Layer 7 of a small transformer language model trained on English Wikipedia (11 layers, counted from 0, width 128).
A neuron's activation on a vector x is GELU(weights . x), where the dot is the dot product.

Input weights of the MLP neurons that the questions are about. A number n stands for (n - 128) times 0.0062.
n35: 54, 56, 143, 131, 131, 182, 107, 108, 102, 80, 144, 162, 182, 148, 103, 140, 115, 103, 175, 148, 66, 100, 130, 150, 91, 135, 219, 118, 68, 64, 130, 40, 158, 174, 94, 142, 182, 115, 124, 111, 115, 120, 186, 124, 76, 119, 170, 107, 171, 175, 103, 112, 111, 140, 150, 189, 110, 152, 100, 106, 116, 201, 143, 124, 177, 108, 133, 122, 169, 155, 112, 113, 120, 147, 133, 156, 164, 149, 165, 75, 134, 137, 103, 152, 131, 115, 172, 173, 40, 166, 71, 103, 60, 110, 156, 152, 124, 135, 145, 98, 169, 84, 118, 132, 123, 93, 151, 152, 109, 161, 191, 193, 122, 167, 156, 97, 183, 115, 150, 157, 132, 99, 91, 139, 136, 98, 111, 81
n82: 126, 56, 130, 104, 143, 122, 113, 132, 110, 163, 107, 178, 105, 160, 162, 99, 115, 108, 129, 135, 131, 80, 99, 122, 181, 128, 144, 149, 145, 136, 173, 153, 134, 122, 150, 146, 136, 152, 127, 116, 140, 113, 163, 107, 84, 159, 125, 114, 112, 191, 130, 117, 126, 151, 140, 103, 205, 141, 89, 114, 125, 148, 111, 135, 90, 75, 113, 120, 167, 111, 134, 159, 154, 144, 96, 144, 123, 126, 164, 131, 88, 154, 160, 114, 134, 151, 99, 146, 158, 103, 86, 119, 119, 155, 152, 129, 139, 131, 160, 148, 84, 109, 198, 141, 136, 169, 132, 118, 127, 166, 133, 108, 100, 52, 179, 151, 140, 142, 169, 152, 100, 158, 85, 116, 106, 107, 163, 110
n89: 157, 155, 161, 188, 175, 99, 128, 115, 101, 133, 119, 131, 143, 101, 112, 144, 175, 136, 129, 143, 112, 67, 131, 124, 127, 171, 135, 197, 162, 131, 148, 152, 155, 123, 95, 211, 109, 144, 136, 114, 63, 113, 129, 116, 86, 122, 49, 127, 121, 118, 136, 43, 112, 173, 101, 141, 74, 114, 96, 51, 94, 125, 123, 123, 74, 111, 101, 195, 128, 162, 64, 134, 138, 104, 147, 146, 150, 69, 141, 154, 111, 121, 140, 139, 118, 158, 203, 107, 129, 151, 126, 164, 118, 196, 154, 102, 163, 82, 129, 107, 136, 135, 159, 130, 195, 141, 150, 138, 117, 97, 120, 153, 70, 179, 96, 108, 133, 150, 143, 206, 154, 146, 125, 140, 86, 101, 114, 86
n146: 166, 131, 91, 70, 131, 176, 116, 149, 104, 98, 123, 155, 159, 124, 113, 118, 94, 152, 157, 113, 126, 152, 129, 131, 105, 147, 115, 159, 198, 115, 111, 155, 140, 129, 133, 130, 125, 108, 114, 102, 155, 93, 163, 130, 97, 112, 151, 158, 108, 136, 129, 161, 103, 140, 85, 106, 106, 93, 127, 90, 129, 44, 114, 149, 111, 54, 106, 145, 158, 123, 120, 130, 112, 152, 86, 78, 167, 107, 91, 129, 130, 143, 101, 128, 162, 175, 154, 156, 101, 135, 121, 144, 83, 168, 173, 164, 160, 101, 114, 136, 119, 153, 107, 154, 155, 129, 97, 74, 88, 144, 154, 123, 120, 122, 89, 128, 142, 129, 72, 144, 180, 94, 78, 66, 149, 141, 124, 115
n155: 125, 173, 173, 41, 92, 162, 110, 126, 108, 125, 97, 152, 105, 160, 177, 76, 147, 96, 141, 82, 119, 178, 95, 118, 95, 139, 130, 103, 118, 135, 145, 197, 111, 115, 192, 147, 91, 169, 67, 121, 116, 164, 133, 81, 137, 121, 73, 88, 160, 139, 176, 124, 154, 173, 149, 182, 62, 139, 152, 130, 114, 134, 125, 177, 134, 150, 194, 86, 143, 181, 162, 137, 148, 157, 126, 138, 147, 142, 108, 171, 71, 133, 179, 141, 154, 117, 115, 119, 104, 92, 148, 117, 141, 130, 81, 113, 138, 170, 99, 138, 142, 104, 96, 122, 114, 136, 127, 143, 100, 157, 80, 118, 143, 152, 113, 167, 164, 181, 164, 133, 85, 126, 171, 80, 134, 153, 123, 118
n175: 140, 115, 197, 124, 210, 112, 165, 130, 112, 80, 143, 111, 93, 177, 117, 151, 131, 99, 140, 152, 137, 118, 138, 131, 174, 134, 79, 102, 98, 143, 105, 59, 163, 134, 128, 177, 176, 170, 171, 93, 124, 96, 173, 128, 152, 120, 140, 82, 120, 140, 156, 147, 142, 115, 114, 125, 82, 101, 143, 119, 64, 126, 147, 138, 118, 144, 152, 91, 91, 116, 100, 133, 118, 140, 151, 148, 87, 178, 147, 152, 131, 124, 174, 150, 196, 95, 99, 104, 136, 137, 154, 149, 136, 116, 100, 92, 145, 75, 89, 134, 117, 149, 126, 137, 124, 135, 149, 158, 157, 158, 96, 95, 124, 111, 161, 84, 97, 90, 190, 94, 98, 134, 134, 141, 144, 96, 149, 174
n255: 120, 164, 197, 118, 126, 156, 125, 132, 106, 220, 98, 129, 131, 142, 119, 103, 124, 151, 110, 118, 121, 130, 112, 124, 89, 107, 115, 90, 135, 52, 77, 167, 134, 124, 105, 151, 135, 174, 157, 76, 119, 141, 111, 131, 134, 152, 109, 124, 102, 145, 157, 130, 80, 128, 142, 128, 173, 76, 141, 101, 143, 103, 112, 73, 46, 165, 90, 184, 162, 176, 114, 129, 133, 144, 97, 155, 65, 86, 91, 110, 80, 114, 79, 143, 112, 117, 176, 126, 86, 173, 112, 141, 154, 132, 155, 115, 133, 85, 150, 66, 137, 115, 107, 137, 163, 91, 133, 131, 107, 117, 124, 145, 129, 141, 135, 85, 130, 161, 148, 123, 109, 156, 183, 168, 85, 97, 157, 163
n298: 140, 125, 78, 174, 90, 85, 117, 137, 124, 172, 144, 122, 105, 152, 130, 77, 62, 139, 129, 116, 172, 104, 98, 177, 160, 126, 107, 132, 104, 159, 125, 152, 122, 119, 117, 167, 175, 188, 147, 167, 134, 154, 148, 101, 94, 119, 132, 120, 171, 108, 130, 164, 97, 121, 135, 116, 171, 164, 142, 138, 81, 142, 130, 115, 127, 113, 55, 110, 145, 135, 134, 119, 102, 111, 78, 134, 129, 137, 131, 130, 111, 100, 131, 134, 130, 176, 133, 124, 162, 186, 126, 138, 93, 144, 74, 121, 114, 144, 120, 132, 109, 178, 199, 108, 138, 148, 139, 144, 149, 144, 147, 122, 122, 108, 127, 141, 129, 150, 105, 165, 109, 167, 88, 160, 143, 99, 126, 116
n306: 110, 74, 65, 125, 143, 120, 67, 109, 121, 159, 116, 123, 198, 128, 90, 83, 117, 116, 162, 179, 126, 131, 134, 69, 128, 130, 131, 173, 134, 112, 101, 154, 140, 144, 125, 111, 83, 117, 67, 93, 102, 202, 109, 150, 148, 82, 147, 98, 98, 113, 124, 125, 145, 95, 130, 124, 120, 140, 120, 7, 134, 173, 178, 169, 139, 131, 138, 132, 138, 108, 150, 108, 151, 200, 119, 109, 127, 129, 125, 66, 122, 117, 168, 184, 155, 178, 121, 140, 120, 139, 143, 156, 131, 157, 141, 124, 126, 166, 146, 171, 136, 104, 116, 153, 113, 71, 194, 133, 154, 148, 176, 150, 86, 137, 97, 136, 154, 82, 160, 106, 85, 136, 155, 119, 86, 124, 140, 145
n364: 139, 185, 117, 200, 108, 95, 124, 131, 100, 143, 141, 76, 146, 110, 144, 132, 188, 131, 114, 161, 194, 71, 142, 121, 123, 119, 147, 134, 111, 123, 83, 219, 49, 118, 146, 126, 105, 102, 154, 92, 138, 151, 169, 153, 157, 123, 111, 97, 137, 178, 139, 180, 152, 140, 177, 178, 155, 126, 71, 115, 140, 138, 98, 119, 137, 126, 108, 143, 95, 118, 83, 125, 124, 118, 125, 51, 111, 100, 97, 156, 150, 123, 101, 124, 135, 122, 95, 123, 109, 99, 89, 154, 100, 118, 113, 118, 128, 154, 212, 104, 133, 136, 114, 135, 83, 161, 93, 119, 87, 117, 151, 137, 114, 132, 143, 103, 93, 144, 109, 137, 80, 132, 104, 157, 147, 102, 130, 116
n393: 149, 91, 124, 102, 111, 148, 210, 112, 154, 122, 195, 134, 108, 164, 109, 64, 142, 187, 151, 147, 166, 159, 75, 156, 161, 106, 105, 145, 110, 127, 160, 172, 102, 52, 140, 106, 151, 122, 176, 144, 134, 126, 138, 104, 135, 106, 124, 137, 169, 106, 122, 40, 32, 66, 109, 214, 116, 116, 153, 170, 165, 101, 94, 75, 106, 117, 135, 129, 131, 122, 151, 157, 140, 141, 177, 160, 110, 110, 141, 51, 116, 122, 122, 118, 85, 165, 101, 133, 149, 144, 90, 115, 119, 128, 135, 134, 162, 100, 83, 116, 110, 106, 83, 126, 183, 115, 142, 137, 139, 66, 104, 171, 158, 132, 109, 124, 127, 115, 127, 121, 85, 154, 124, 184, 134, 134, 136, 46
n455: 145, 127, 185, 86, 61, 143, 111, 157, 118, 163, 122, 94, 106, 115, 113, 124, 104, 117, 120, 108, 139, 165, 145, 78, 97, 192, 141, 99, 99, 170, 126, 131, 155, 124, 113, 145, 103, 127, 143, 191, 108, 84, 148, 120, 129, 130, 87, 125, 125, 156, 116, 112, 44, 110, 78, 143, 148, 115, 145, 161, 143, 98, 135, 149, 142, 128, 166, 86, 103, 166, 115, 178, 147, 121, 161, 118, 120, 174, 79, 113, 138, 131, 106, 137, 141, 167, 146, 135, 126, 120, 94, 109, 141, 83, 141, 155, 132, 103, 99, 121, 171, 123, 146, 114, 164, 129, 162, 131, 131, 134, 117, 130, 148, 115, 63, 126, 135, 120, 66, 116, 156, 132, 150, 84, 96, 112, 159, 167
n499: 129, 90, 125, 106, 162, 180, 159, 96, 153, 82, 143, 135, 234, 211, 142, 89, 106, 125, 160, 121, 114, 186, 99, 111, 196, 97, 152, 106, 133, 117, 92, 133, 108, 137, 94, 107, 112, 127, 133, 101, 147, 85, 89, 149, 108, 147, 150, 145, 91, 152, 98, 120, 154, 138, 130, 115, 111, 80, 172, 148, 116, 184, 183, 162, 135, 152, 167, 106, 126, 164, 124, 119, 120, 113, 162, 141, 152, 116, 104, 133, 119, 190, 147, 89, 149, 160, 121, 196, 163, 117, 144, 141, 148, 171, 119, 109, 113, 162, 142, 105, 97, 92, 106, 106, 98, 142, 97, 116, 138, 97, 149, 167, 84, 117, 142, 115, 129, 139, 110, 111, 105, 114, 112, 119, 178, 155, 140, 145
n508: 150, 117, 188, 137, 155, 142, 160, 148, 93, 76, 114, 161, 158, 154, 136, 144, 118, 126, 164, 152, 142, 99, 142, 131, 125, 104, 144, 196, 131, 159, 158, 135, 145, 157, 148, 113, 145, 118, 150, 128, 74, 135, 118, 120, 141, 171, 131, 72, 131, 133, 148, 120, 119, 136, 152, 137, 182, 121, 99, 117, 90, 129, 165, 151, 82, 121, 161, 158, 96, 129, 113, 126, 87, 164, 73, 142, 177, 122, 100, 166, 91, 106, 123, 133, 106, 111, 142, 153, 96, 143, 137, 184, 133, 103, 110, 173, 91, 134, 134, 121, 36, 121, 90, 167, 153, 97, 131, 128, 93, 135, 94, 147, 118, 100, 45, 157, 157, 143, 154, 154, 134, 114, 130, 139, 185, 120, 119, 91

Each question shows a token from some text and the vector x that enters the MLP there. A number n stands for (n - 128) times 0.037.

" Wal": 121, 121, 97, 116, 123, 122, 93, 130, 66, 111, 147, 140, 56, 101, 150, 121, 114, 155, 120, 135, 128, 95, 135, 131, 133, 141, 105, 101, 148, 98, 120, 136, 169, 103, 141, 119, 120, 115, 135, 142, 192, 133, 121, 128, 149, 150, 121, 97, 79, 118, 71, 145, 164, 111, 144, 118, 155, 129, 108, 157, 136, 158, 100, 115, 147, 168, 52, 132, 125, 118, 155, 56, 146, 100, 122, 115, 80, 110, 168, 152, 113, 173, 122, 135, 131, 68, 129, 87, 139, 120, 79, 146, 153, 149, 168, 154, 142, 205, 126, 128, 160, 154, 144, 160, 135, 135, 119, 140, 131, 131, 136, 127, 127, 126, 158, 145, 95, 144, 127, 148, 192, 121, 134, 160, 127, 132, 94, 88
Which of these neurons fires most? n364

" com": 124, 122, 130, 140, 112, 143, 120, 124, 89, 118, 97, 118, 71, 128, 138, 102, 92, 179, 128, 156, 100, 133, 82, 135, 97, 116, 113, 164, 180, 122, 107, 119, 139, 132, 124, 110, 127, 144, 115, 182, 148, 127, 91, 106, 185, 168, 116, 93, 87, 137, 106, 133, 142, 161, 136, 138, 135, 170, 118, 126, 140, 143, 104, 143, 152, 173, 86, 105, 88, 140, 139, 95, 68, 87, 153, 165, 104, 129, 156, 174, 123, 173, 148, 87, 140, 67, 118, 94, 140, 166, 87, 144, 164, 157, 159, 145, 159, 169, 149, 117, 170, 117, 66, 113, 142, 109, 89, 132, 133, 100, 142, 116, 112, 125, 139, 103, 132, 103, 148, 199, 153, 143, 114, 126, 126, 132, 113, 103
Which of these neurons fires most? n89

"se": 119, 110, 151, 151, 121, 109, 140, 113, 115, 124, 142, 139, 122, 138, 145, 126, 58, 150, 138, 107, 133, 129, 110, 171, 100, 125, 128, 111, 162, 139, 120, 115, 181, 136, 94, 74, 116, 143, 108, 145, 158, 116, 96, 115, 178, 105, 135, 127, 127, 142, 62, 127, 146, 89, 142, 74, 152, 136, 112, 176, 142, 141, 120, 101, 137, 184, 70, 134, 102, 133, 169, 70, 129, 114, 129, 119, 96, 110, 144, 197, 137, 169, 119, 99, 71, 128, 82, 106, 98, 141, 145, 121, 207, 152, 171, 141, 149, 119, 132, 160, 145, 139, 80, 146, 131, 119, 140, 150, 141, 137, 173, 67, 99, 84, 135, 131, 128, 127, 124, 168, 141, 133, 139, 128, 101, 138, 96, 127
Which of these neurons fires most? n255

"R": 153, 114, 125, 133, 130, 121, 109, 80, 67, 128, 138, 151, 108, 56, 181, 118, 108, 150, 84, 152, 95, 103, 144, 145, 104, 126, 162, 160, 143, 168, 118, 139, 122, 136, 138, 72, 135, 130, 114, 165, 162, 129, 110, 90, 185, 149, 101, 105, 115, 127, 121, 93, 147, 85, 154, 109, 103, 153, 163, 100, 140, 134, 130, 120, 148, 190, 108, 119, 160, 123, 134, 74, 95, 96, 135, 148, 121, 131, 164, 136, 115, 177, 102, 121, 126, 118, 86, 101, 123, 99, 94, 155, 153, 143, 132, 146, 155, 126, 81, 85, 145, 108, 100, 147, 122, 92, 163, 132, 149, 148, 153, 139, 122, 139, 120, 162, 98, 140, 124, 192, 150, 99, 120, 170, 120, 183, 122, 132
The three highest activations, in order: n306, n89, n155

" be": 163, 91, 152, 172, 104, 107, 123, 118, 83, 130, 120, 148, 73, 112, 166, 115, 90, 179, 125, 118, 125, 118, 115, 122, 110, 136, 114, 140, 167, 118, 119, 93, 137, 132, 122, 97, 149, 145, 116, 189, 183, 144, 127, 77, 127, 122, 125, 107, 122, 146, 121, 160, 114, 118, 119, 136, 147, 124, 138, 105, 113, 135, 83, 116, 138, 148, 92, 141, 97, 129, 140, 78, 111, 113, 111, 140, 95, 161, 114, 188, 122, 173, 107, 124, 86, 101, 90, 108, 174, 122, 91, 151, 206, 151, 149, 121, 151, 147, 124, 141, 158, 149, 86, 148, 116, 131, 143, 176, 136, 101, 169, 95, 135, 119, 128, 112, 131, 145, 104, 166, 185, 119, 168, 76, 110, 131, 115, 129
Which of these neurons fires most? n298

"fter": 114, 111, 139, 119, 114, 120, 142, 134, 105, 97, 143, 141, 56, 97, 162, 145, 75, 162, 110, 128, 155, 118, 143, 133, 79, 161, 122, 111, 189, 145, 108, 126, 140, 98, 138, 93, 124, 117, 108, 173, 190, 149, 111, 115, 128, 149, 117, 143, 146, 127, 95, 99, 113, 108, 108, 126, 134, 124, 150, 140, 135, 106, 109, 98, 113, 165, 105, 103, 121, 120, 124, 108, 142, 116, 134, 101, 88, 137, 123, 160, 124, 186, 102, 126, 84, 109, 121, 108, 142, 104, 86, 115, 240, 150, 145, 151, 132, 151, 137, 132, 132, 158, 90, 158, 144, 132, 134, 162, 140, 132, 173, 92, 98, 104, 144, 116, 159, 128, 118, 163, 206, 151, 139, 103, 121, 126, 110, 119
The most active neuron and its activation: n455, at about 3

"s": 107, 90, 116, 161, 126, 107, 134, 109, 96, 91, 174, 133, 61, 141, 164, 131, 80, 154, 108, 140, 147, 115, 121, 120, 65, 163, 137, 117, 163, 143, 122, 121, 117, 87, 100, 93, 104, 127, 97, 145, 179, 117, 113, 118, 147, 146, 113, 123, 131, 125, 131, 137, 148, 110, 148, 124, 115, 161, 140, 163, 120, 120, 125, 107, 132, 171, 94, 130, 100, 140, 122, 97, 139, 114, 136, 119, 86, 124, 132, 201, 157, 148, 108, 121, 80, 100, 102, 106, 151, 104, 79, 149, 232, 150, 135, 140, 153, 145, 137, 121, 139, 156, 88, 135, 124, 137, 137, 154, 136, 143, 163, 94, 123, 86, 148, 111, 151, 129, 125, 175, 187, 140, 148, 138, 103, 133, 110, 113
The most active neuron and its activation: n364, at about 1.1

" 200": 145, 102, 148, 122, 95, 98, 165, 95, 75, 55, 135, 159, 105, 102, 135, 136, 71, 148, 117, 134, 114, 130, 140, 149, 103, 120, 109, 122, 165, 119, 89, 121, 129, 137, 119, 131, 111, 106, 145, 157, 179, 146, 126, 130, 186, 160, 119, 97, 85, 107, 111, 99, 144, 107, 126, 115, 114, 132, 137, 174, 147, 139, 137, 139, 176, 181, 83, 146, 109, 128, 114, 67, 108, 122, 133, 151, 87, 155, 161, 141, 118, 176, 117, 141, 107, 96, 125, 103, 135, 127, 93, 87, 180, 154, 134, 204, 119, 186, 122, 101, 144, 115, 102, 153, 110, 126, 153, 172, 94, 139, 179, 132, 124, 107, 137, 95, 137, 153, 106, 142, 173, 108, 127, 153, 111, 132, 96, 121
Which two neurons fire most, strongest first? n35, n499

"8,": 118, 103, 132, 126, 105, 109, 153, 107, 68, 84, 156, 125, 54, 125, 137, 128, 98, 160, 110, 137, 118, 125, 130, 142, 95, 129, 118, 109, 161, 135, 71, 97, 154, 121, 148, 83, 112, 115, 114, 185, 168, 140, 93, 106, 129, 152, 123, 129, 126, 128, 126, 140, 108, 120, 166, 148, 124, 132, 144, 156, 134, 121, 139, 105, 144, 171, 119, 112, 95, 101, 120, 117, 104, 132, 113, 114, 111, 176, 126, 155, 147, 170, 111, 109, 88, 76, 87, 136, 136, 117, 107, 107, 207, 186, 126, 132, 134, 170, 158, 143, 127, 145, 83, 136, 148, 117, 146, 146, 139, 116, 191, 78, 128, 141, 141, 111, 137, 128, 136, 154, 178, 125, 154, 131, 116, 109, 112, 147
Which of these neurons fires most? n455

"'s": 148, 92, 126, 133, 102, 119, 142, 133, 48, 81, 138, 151, 44, 94, 137, 124, 85, 180, 138, 136, 132, 108, 123, 135, 92, 141, 130, 123, 127, 134, 122, 125, 111, 119, 134, 90, 143, 130, 102, 155, 161, 144, 115, 152, 159, 151, 143, 146, 130, 140, 105, 123, 122, 108, 162, 93, 115, 152, 140, 149, 150, 121, 134, 133, 128, 144, 75, 135, 156, 121, 133, 100, 129, 95, 130, 125, 123, 142, 167, 178, 133, 179, 109, 118, 62, 72, 97, 135, 86, 123, 79, 163, 206, 168, 119, 146, 131, 139, 118, 114, 144, 137, 111, 143, 126, 142, 137, 135, 132, 139, 176, 88, 129, 121, 144, 123, 138, 131, 133, 142, 174, 129, 119, 118, 125, 140, 115, 96
The three highest activations, in order: n82, n298, n146

" H": 157, 115, 140, 85, 110, 115, 136, 138, 91, 62, 128, 133, 82, 127, 124, 136, 83, 150, 105, 131, 138, 115, 148, 122, 122, 106, 125, 116, 130, 149, 128, 132, 114, 83, 133, 114, 139, 145, 138, 144, 190, 147, 110, 87, 165, 124, 147, 117, 106, 152, 107, 130, 149, 98, 130, 110, 117, 149, 125, 177, 139, 117, 118, 121, 134, 171, 84, 133, 117, 104, 194, 106, 123, 109, 164, 175, 111, 118, 134, 192, 113, 141, 135, 111, 114, 130, 98, 86, 126, 106, 72, 157, 179, 143, 148, 164, 161, 160, 121, 144, 117, 80, 99, 155, 115, 133, 137, 143, 117, 134, 179, 95, 99, 103, 142, 124, 139, 101, 126, 145, 221, 157, 143, 140, 90, 127, 77, 116
Which of these neurons fires most? n393

" of": 121, 92, 151, 149, 102, 109, 139, 118, 102, 92, 135, 115, 27, 121, 137, 131, 85, 164, 124, 143, 112, 97, 123, 150, 106, 135, 114, 120, 143, 120, 119, 122, 124, 123, 131, 127, 124, 131, 104, 169, 151, 147, 139, 119, 115, 141, 138, 144, 123, 147, 126, 132, 143, 115, 133, 117, 123, 135, 144, 145, 143, 123, 134, 123, 147, 158, 110, 119, 109, 122, 120, 89, 124, 116, 121, 128, 103, 132, 142, 167, 131, 201, 124, 124, 37, 88, 125, 130, 125, 122, 76, 146, 207, 185, 130, 144, 145, 144, 137, 139, 130, 144, 95, 157, 146, 121, 122, 153, 131, 136, 180, 81, 134, 105, 132, 120, 140, 130, 119, 131, 178, 142, 141, 111, 120, 114, 112, 133
Which two neurons fire most, strongest first? n82, n298

"my": 145, 127, 128, 152, 147, 87, 152, 157, 89, 122, 102, 145, 72, 116, 149, 103, 44, 130, 129, 131, 128, 120, 119, 148, 119, 132, 137, 107, 155, 114, 132, 118, 128, 113, 131, 95, 111, 125, 112, 169, 162, 140, 93, 124, 161, 203, 127, 138, 117, 117, 39, 129, 123, 83, 171, 105, 98, 133, 121, 131, 157, 137, 143, 98, 99, 133, 88, 146, 112, 141, 150, 117, 145, 93, 136, 122, 85, 114, 140, 187, 135, 163, 126, 115, 82, 111, 102, 113, 137, 124, 113, 167, 185, 151, 131, 157, 149, 122, 128, 131, 152, 124, 113, 141, 124, 127, 122, 116, 137, 148, 170, 44, 117, 101, 124, 149, 92, 145, 152, 198, 194, 153, 130, 101, 98, 157, 143, 122
The three highest activations, in order: n82, n298, n255

"al": 169, 100, 160, 120, 137, 150, 80, 140, 53, 119, 138, 104, 106, 92, 135, 139, 107, 189, 125, 145, 107, 113, 97, 135, 109, 150, 113, 92, 169, 105, 104, 151, 144, 128, 147, 133, 141, 90, 123, 167, 121, 140, 122, 122, 165, 148, 122, 98, 120, 102, 124, 121, 160, 101, 154, 134, 137, 157, 94, 121, 149, 129, 105, 92, 160, 175, 77, 126, 121, 136, 119, 115, 147, 50, 139, 132, 91, 134, 139, 161, 143, 141, 115, 153, 148, 101, 141, 88, 119, 100, 102, 184, 188, 150, 180, 158, 145, 186, 121, 128, 162, 127, 101, 125, 111, 114, 116, 132, 110, 160, 162, 116, 115, 125, 97, 120, 110, 132, 143, 151, 161, 116, 118, 151, 103, 151, 91, 63
Which of these neurons fires most? n364

" but": 107, 116, 152, 135, 122, 136, 141, 124, 100, 92, 134, 147, 56, 146, 157, 133, 89, 198, 112, 148, 128, 133, 127, 127, 103, 118, 114, 125, 140, 120, 90, 109, 136, 126, 105, 97, 111, 122, 128, 188, 176, 136, 113, 110, 127, 143, 141, 126, 142, 131, 101, 145, 107, 118, 129, 137, 137, 117, 144, 151, 127, 131, 95, 122, 124, 166, 100, 126, 116, 113, 141, 97, 121, 119, 110, 103, 61, 125, 119, 172, 126, 181, 114, 137, 88, 85, 111, 125, 138, 126, 84, 132, 220, 186, 148, 119, 128, 178, 149, 158, 146, 137, 74, 151, 121, 114, 101, 149, 139, 118, 189, 100, 131, 135, 138, 102, 135, 108, 123, 144, 175, 131, 164, 120, 123, 120, 81, 125
The most active neuron and its activation: n255, at about 1.7

" b": 169, 85, 176, 145, 123, 128, 139, 137, 68, 101, 100, 161, 57, 148, 146, 114, 93, 175, 111, 157, 118, 140, 127, 85, 102, 111, 115, 145, 164, 133, 91, 129, 143, 119, 101, 129, 174, 122, 109, 133, 184, 137, 93, 85, 144, 149, 118, 113, 82, 143, 105, 137, 145, 139, 133, 135, 120, 104, 157, 176, 110, 124, 132, 116, 122, 155, 87, 101, 81, 140, 155, 100, 101, 80, 137, 140, 107, 142, 165, 168, 112, 154, 126, 124, 121, 89, 95, 112, 121, 144, 95, 127, 197, 146, 133, 140, 183, 161, 137, 147, 144, 112, 54, 127, 131, 112, 107, 155, 151, 135, 163, 140, 114, 127, 132, 110, 128, 123, 121, 162, 165, 143, 160, 113, 118, 142, 100, 116
Which two neurons fire most, strongest first? n175, n255

" for": 136, 91, 165, 152, 116, 129, 130, 136, 83, 117, 133, 114, 56, 107, 149, 110, 76, 183, 119, 127, 124, 101, 117, 133, 98, 137, 117, 126, 142, 137, 114, 122, 135, 111, 126, 104, 129, 130, 123, 187, 162, 160, 121, 127, 129, 147, 143, 111, 136, 151, 115, 133, 143, 133, 127, 134, 137, 129, 134, 138, 115, 139, 121, 132, 164, 163, 91, 104, 105, 113, 130, 82, 114, 98, 115, 111, 105, 134, 139, 170, 86, 203, 115, 145, 44, 112, 108, 119, 114, 116, 93, 146, 220, 166, 126, 145, 140, 151, 135, 154, 133, 149, 80, 162, 138, 137, 114, 148, 130, 136, 162, 91, 144, 115, 148, 111, 158, 123, 100, 136, 172, 137, 148, 108, 117, 112, 109, 122
Which of these neurons fires most? n298

"==": 189, 103, 115, 124, 143, 129, 127, 133, 66, 114, 172, 118, 75, 91, 169, 97, 111, 188, 105, 157, 151, 96, 97, 142, 130, 120, 112, 138, 160, 116, 92, 130, 145, 143, 127, 113, 125, 149, 143, 173, 177, 122, 108, 91, 103, 139, 129, 150, 126, 147, 140, 128, 137, 106, 136, 82, 129, 122, 121, 155, 123, 141, 134, 139, 131, 159, 115, 104, 93, 132, 130, 100, 128, 93, 117, 106, 109, 113, 112, 142, 106, 191, 128, 128, 85, 127, 106, 112, 107, 122, 93, 103, 187, 183, 104, 109, 161, 145, 134, 114, 155, 125, 99, 153, 144, 115, 166, 140, 123, 104, 179, 103, 157, 116, 135, 120, 128, 139, 137, 147, 178, 152, 137, 157, 117, 125, 68, 102
Which of these neurons fires most? n298

"any": 116, 103, 152, 149, 107, 147, 141, 182, 62, 74, 125, 137, 88, 97, 139, 132, 85, 175, 118, 125, 97, 115, 127, 164, 93, 132, 105, 151, 147, 143, 92, 155, 132, 128, 135, 93, 92, 151, 108, 174, 166, 148, 94, 116, 124, 120, 114, 139, 141, 117, 100, 151, 125, 83, 134, 105, 130, 120, 140, 162, 134, 120, 117, 101, 98, 138, 97, 153, 119, 132, 120, 84, 119, 147, 101, 174, 103, 141, 141, 196, 105, 166, 117, 135, 92, 96, 145, 86, 124, 118, 92, 114, 200, 172, 149, 132, 146, 146, 107, 134, 130, 107, 94, 149, 167, 132, 127, 155, 119, 105, 154, 86, 171, 103, 104, 125, 140, 109, 147, 166, 183, 114, 161, 121, 153, 130, 121, 115
Which two neurons fire most, strongest first? n508, n255

"fer": 129, 143, 156, 131, 114, 118, 103, 154, 68, 95, 140, 155, 86, 128, 129, 151, 107, 147, 128, 183, 95, 112, 102, 166, 125, 118, 109, 117, 157, 133, 103, 129, 151, 127, 103, 101, 132, 97, 99, 125, 133, 129, 88, 95, 133, 143, 108, 100, 141, 129, 98, 104, 155, 138, 125, 115, 129, 143, 128, 102, 164, 123, 142, 100, 165, 174, 58, 109, 125, 149, 112, 80, 111, 102, 161, 145, 56, 140, 157, 151, 123, 178, 156, 112, 126, 123, 97, 93, 128, 145, 117, 130, 198, 146, 171, 147, 156, 165, 99, 118, 149, 164, 60, 148, 142, 88, 127, 141, 101, 146, 154, 140, 111, 119, 161, 154, 90, 143, 172, 142, 190, 127, 133, 100, 118, 163, 94, 98
Which of these neurons fires most? n89

"j": 131, 84, 112, 118, 99, 89, 161, 130, 123, 60, 153, 125, 125, 123, 126, 119, 124, 134, 94, 134, 114, 118, 97, 137, 153, 119, 131, 137, 244, 132, 109, 144, 154, 132, 108, 69, 125, 119, 131, 137, 173, 154, 116, 131, 172, 167, 102, 132, 86, 162, 89, 122, 156, 100, 131, 117, 145, 100, 118, 155, 142, 135, 159, 107, 137, 183, 129, 92, 99, 125, 86, 84, 93, 103, 151, 144, 96, 117, 180, 120, 121, 145, 141, 127, 129, 127, 107, 125, 117, 125, 90, 152, 182, 166, 155, 124, 175, 161, 135, 130, 177, 145, 93, 143, 86, 117, 90, 150, 121, 135, 146, 137, 149, 115, 180, 129, 85, 117, 122, 163, 151, 110, 115, 99, 114, 120, 95, 146
The most active neuron and its activation: n499, at about 4.2

"em": 155, 76, 129, 137, 137, 94, 86, 160, 82, 81, 114, 152, 97, 106, 145, 142, 85, 165, 109, 123, 106, 109, 104, 154, 93, 140, 124, 133, 193, 170, 136, 120, 103, 96, 143, 111, 135, 129, 113, 139, 138, 129, 121, 112, 153, 147, 107, 96, 116, 121, 102, 120, 146, 83, 117, 113, 131, 112, 99, 129, 98, 120, 130, 117, 124, 210, 110, 132, 123, 90, 121, 78, 142, 96, 138, 148, 128, 156, 129, 153, 146, 118, 118, 142, 139, 128, 135, 101, 160, 120, 135, 124, 238, 159, 180, 149, 118, 151, 149, 141, 160, 164, 87, 129, 124, 101, 135, 123, 105, 133, 156, 135, 158, 116, 135, 130, 136, 124, 105, 157, 187, 156, 151, 138, 94, 164, 88, 81
The most active neuron and its activation: n89, at about 1.1

" h": 152, 117, 144, 96, 103, 111, 120, 149, 102, 68, 138, 162, 78, 119, 133, 162, 91, 181, 96, 142, 147, 108, 131, 120, 89, 128, 104, 135, 119, 142, 121, 127, 130, 97, 98, 104, 131, 146, 131, 170, 201, 137, 111, 114, 160, 125, 135, 135, 122, 140, 81, 118, 159, 88, 113, 133, 116, 120, 132, 190, 117, 107, 132, 131, 134, 160, 112, 131, 92, 101, 153, 100, 110, 147, 137, 177, 106, 118, 137, 193, 119, 171, 105, 132, 94, 99, 122, 110, 139, 117, 98, 136, 188, 170, 119, 150, 171, 162, 128, 162, 138, 95, 76, 142, 123, 113, 119, 125, 130, 96, 165, 117, 142, 125, 120, 93, 145, 96, 147, 133, 201, 150, 160, 128, 115, 123, 83, 102
Which of these neurons fires most? n393